Layer 9 of a small transformer language model trained on English Wikipedia (12 layers, counted from 0, width 64).
A neuron adds its activation times its output weights to the MLP's output. To switch it off is to set its activation to zero at one token and run the rest of the model.

Output weights of the MLP neurons that the questions are about. A number n stands for n times 0.0018.
n7: -84 79 -158 100 -23 -223 176 246 46 224 13 -122 -14 19 -181 -95 157 -157 -83 -116 6 -20 -183 49 184 -139 58 67 -136 -6 128 -111 56 -68 35 -177 -136 17 9 91 -101 -242 -209 -1 -110 12 -138 -70 84 -12 -191 -17 65 -13 10 -267 -197 -23 -53 -122 88 -174 -31 108
n23: -27 -72 98 31 66 -20 223 118 -47 -200 78 146 -25 35 -283 -60 -31 42 -62 -78 -71 118 10 114 -95 1 -216 -130 81 -77 90 -63 114 -179 106 -159 -126 139 -62 128 7 -84 -108 106 -83 43 177 -1 -158 222 -19 160 -73 -6 -59 100 37 -96 19 19 -158 112 146 195
n27: -36 69 -26 -60 -114 -42 -19 210 -27 52 365 60 -118 248 62 -56 96 -43 63 86 72 67 63 -127 -177 21 168 -78 136 225 255 34 -110 -20 0 -79 34 3 43 -178 -152 -46 -131 -52 -115 229 -26 -94 20 114 -114 97 144 190 -203 42 -214 8 -101 17 44 -44 210 0
n39: -83 -107 6 141 61 -113 -64 -137 59 -53 35 88 33 135 -31 110 -28 -27 26 45 150 -35 -28 150 -83 -42 -119 -299 55 -195 -64 3 1 -155 168 146 159 -1 118 -79 -13 153 150 52 -55 -227 42 107 240 -60 27 62 119 203 -140 -76 -150 39 0 -41 137 -124 174 -77
n59: -213 -281 -141 145 326 -155 -127 -70 126 -39 132 19 121 -118 -78 75 1 172 138 -67 325 97 -245 -142 233 298 -29 155 -49 -71 2 178 -10 22 264 -20 286 70 -57 159 168 -87 70 123 -55 85 -111 41 33 35 224 -43 1 -16 31 5 -123 -1 -73 98 70 19 6 30
n72: -102 40 -82 71 -16 4 74 -88 -82 200 6 -139 -60 -28 -22 86 -192 -143 55 217 -43 51 141 182 17 71 279 186 106 -48 -13 -141 -28 19 126 60 4 -278 7 -40 159 -234 -127 -200 -176 -336 -70 85 -17 38 -9 187 -13 -331 -133 -55 236 45 126 150 -168 -41 62 -122
n86: -109 -129 -36 222 1 35 -108 -256 -53 50 -69 177 272 -186 166 -4 -140 -159 105 -94 51 160 129 -83 -29 -173 -49 25 225 142 -32 99 -93 -60 -29 -47 40 125 30 -4 -107 34 -137 44 -182 -271 63 174 -85 -191 -54 242 -77 154 -346 78 29 132 46 137 -15 -277 13 31
n90: 65 27 147 75 123 -77 -17 -33 151 92 91 -210 0 64 -44 -27 34 -132 -107 50 -148 -150 -199 60 109 -65 -95 132 -91 -67 -106 -117 -105 6 466 -155 -153 64 75 -113 -50 -106 -89 139 52 -27 58 100 305 -172 218 -71 7 105 125 22 -76 -152 -56 81 9 164 54 -74
n97: -141 54 -85 63 -106 55 151 -178 -75 -184 -36 -17 -64 63 -123 2 -57 -277 141 99 -11 -156 -92 -51 -50 -108 -48 2 29 159 -12 132 -82 -294 143 64 46 68 35 0 -29 -14 -74 -86 -137 250 -10 -106 272 213 -69 123 179 -3 -11 12 50 -355 -76 155 -146 -111 -111 -213
n111: 93 96 331 -6 160 -177 202 -140 89 -247 -132 67 171 -18 -74 -128 -114 -18 112 -115 28 -111 81 190 -52 -33 -103 -39 11 -95 -90 -22 -68 -199 11 -32 -54 -25 65 66 48 106 -38 7 21 -66 43 145 26 -67 25 109 -6 -89 294 40 162 -40 -152 53 -42 96 48 177
n134: 84 94 -238 -21 178 -97 -121 83 -122 167 -158 -102 261 53 -84 -24 115 -31 125 -381 -216 -76 -7 -60 269 -21 4 140 138 32 17 -91 257 78 -210 -169 -113 141 -41 -64 56 -31 117 -74 -41 86 -239 -303 39 -61 -23 -47 93 317 201 -171 38 47 -104 75 -83 -8 30 -18
n138: -141 -126 294 192 67 -329 68 141 -140 -167 -24 96 -418 -203 80 -182 -114 130 -154 25 -16 269 -80 28 -31 -51 -122 -50 130 -30 51 103 95 139 -84 249 148 -206 114 80 236 -98 -70 8 -50 240 127 -58 15 -76 61 108 -67 96 53 140 -95 -186 69 124 -11 107 0 110
n146: -298 131 269 -240 13 11 227 29 146 101 63 -108 -26 -190 -12 79 66 171 86 37 -286 -49 -196 40 -91 7 296 107 44 -62 -30 58 -24 27 -18 42 -135 64 91 -11 -133 41 -107 34 50 -55 26 60 39 195 93 -278 82 -62 117 46 -94 37 -218 -26 -39 200 -2 -107
n158: 42 146 -3 -135 -42 52 53 119 92 104 -119 -66 208 38 -19 161 -102 38 15 -65 44 -1 0 4 -63 23 -19 106 -210 30 58 -123 116 -79 -72 -75 -306 -163 97 83 44 9 86 96 -74 -485 9 -135 -115 121 183 -208 -89 43 14 9 -93 41 -72 -14 98 46 11 -2
n164: -78 -38 218 18 95 -153 -88 39 80 11 122 -4 -54 100 -64 -24 115 74 -50 -102 93 -74 -4 54 -21 223 -166 181 38 -7 -164 70 2 -37 9 -71 111 -126 20 -69 138 -128 -184 -11 -46 -222 -96 33 407 -14 245 -206 43 -110 109 3 -84 3 96 68 105 -58 -169 -50
n169: -170 34 58 167 -1 22 105 -15 64 173 -82 27 63 54 320 121 -63 -32 56 -52 -222 -58 78 56 -13 84 198 128 -37 -79 35 88 58 151 38 42 251 177 51 96 -223 -28 -69 204 -20 -80 164 36 -154 23 99 -133 -106 17 -210 41 97 -1 -11 -150 -84 -117 52 -3

Each question names a token from some text and the token that comes next. It shows the activations a of the neurons there, in the order above. A number n stands for n times 0.081.

Then comes g, the gradient of the next token's log-probability with respect to the MLP's output, scaled to length 1. A neuron's effect is roughly proportional to its activation times (output weights . g). A number n stands for n times 0.001.

"ch", then " gr"
a: -7 -2 -10 139 2 -144 -1 23 2 3 0 -8 1 88 74 3
g: -75 26 87 42 54 19 -72 6 -169 32 211 176 63 -322 -123 99 53 -46 82 -119 65 245 137 -5 127 63 16 -116 47 78 -8 60 -70 -79 -145 186 21 -12 113 83 64 150 -83 -113 61 38 17 -205 -77 251 -211 -206 -116 123 161 202 67 69 134 -62 -257 101 -1 -214
Switching off which neuron hurts the next token most? n72

"m", then "e"
a: 2 -98 45 -79 0 -4 -54 31 -4 -119 -1 -2 -6 1 -12 0
g: 107 -92 127 -13 99 161 -140 47 113 131 180 -63 -2 -71 -161 54 221 -34 33 65 -209 -304 91 -30 -12 -53 -67 2 -23 -83 95 12 -245 149 230 21 -12 -20 28 -61 -236 65 -298 141 -70 84 -104 -117 17 -28 6 266 -108 -1 -79 -1 139 -9 13 68 171 -303 5 38
Which neuron, switched off, raises the next token's probability most? n86

" Le", then "ib"
a: -15 -28 -6 2 1 3 4 -1 -1 8 -6 -3 8 -8 -3 218
g: -17 -138 -68 12 -119 -71 90 2 -341 -87 154 -24 73 34 231 -10 74 37 -74 94 90 -131 -51 61 95 -106 -13 112 106 83 -164 -63 48 -144 216 253 8 61 -289 32 -106 -39 159 74 155 -49 135 181 -84 -40 -65 -66 -33 -185 -154 68 -22 -28 129 -99 -182 223 -260 -67
Switching off which neuron hurts the next token most? n169

"h", then "il"
a: 5 -443 -12 -36 -16 2 7 -1 1 28 -17 -5 1 39 -2 1
g: -53 -70 4 -268 -114 90 -118 20 -15 230 187 85 -82 283 67 168 -208 127 -26 11 167 -21 -308 -100 8 -175 -224 148 41 35 142 -23 -119 -73 224 9 224 -62 -72 80 -100 7 54 -130 -59 29 -95 128 125 -76 -94 119 87 -63 -146 -28 72 42 -88 -182 148 66 40 37
Switching off which neuron hurts the next token most? n23

"ang", then "es"
a: 6 -5 -1 38 6 -7 -3 1 -1 3 5 0 18 -10 -135 0
g: 80 3 164 -99 -13 53 -85 -28 -69 -235 -64 -47 65 7 -63 -59 201 -31 67 5 -251 -239 181 51 121 -369 48 -118 -76 -148 109 103 -47 8 4 -107 89 60 174 88 -202 -26 50 226 -21 176 10 137 -50 107 118 -31 71 181 100 -86 -143 16 146 -125 -157 132 -230 -55
Switching off which neuron hurts the next token most? n164

" l", then "ater"
a: 85 -17 -5 -2 2 -2 6 0 2 -69 2 -5 1 2 -2 -3
g: -27 53 53 48 130 -2 27 -83 -66 94 5 31 81 -21 -66 109 -81 -96 -43 -5 120 136 -156 -124 161 103 43 28 -117 -176 224 174 98 13 82 334 -279 -95 -32 -11 -210 78 -52 -156 -98 107 -54 -277 33 -238 -34 74 94 -87 -31 153 -124 18 -213 133 -115 -268 86 66
Which two neurons, each switched off alone, lower its probability most, in order? n7, n111

" other", then "s"
a: 10 -39 2 -1 6 16 1 0 1 2 -1 -54 -45 41 -4 4
g: 92 176 -215 -182 -60 215 -101 8 150 -82 -209 48 -18 276 -101 -94 -137 -7 36 -31 162 44 112 22 237 55 73 202 176 -28 20 97 -115 33 -41 -215 77 166 -19 -82 175 -72 -112 12 106 3 -201 -26 -153 79 -50 -1 11 -24 -85 -246 -144 -56 152 105 33 -114 42 252
Switching off which neuron hurts the next token most? n138

" or", then " g"
a: -4 -30 2 0 11 -44 0 -3 0 -4 9 4 -5 2 -1 18
g: -80 213 -27 136 183 199 66 -16 178 38 -172 275 -94 104 -34 61 307 23 90 29 -98 50 -48 -33 -185 -63 83 105 117 -94 -20 55 148 -78 -48 127 -18 44 133 52 73 -148 -130 37 -32 -169 243 302 76 -6 -181 -176 -37 -83 29 -48 65 98 68 180 -50 147 -152 118
Switching off which neuron hurts the next token most? n169

"and", then "."
a: -2 18 -13 67 -10 -5 -6 12 2 -5 -5 -2 -94 180 145 0
g: -218 106 -16 151 179 -113 -151 -36 83 -144 -116 48 86 -196 270 178 119 11 15 -30 7 39 -53 57 -167 -78 18 -8 -208 24 -40 21 27 -161 103 85 -156 -263 -38 122 -95 167 -61 -285 177 46 74 134 74 -44 -9 146 58 102 -157 -145 128 71 -182 -57 192 58 -164 -76
Which two neurons, each switched off alone, lower its probability most, in order? n39, n158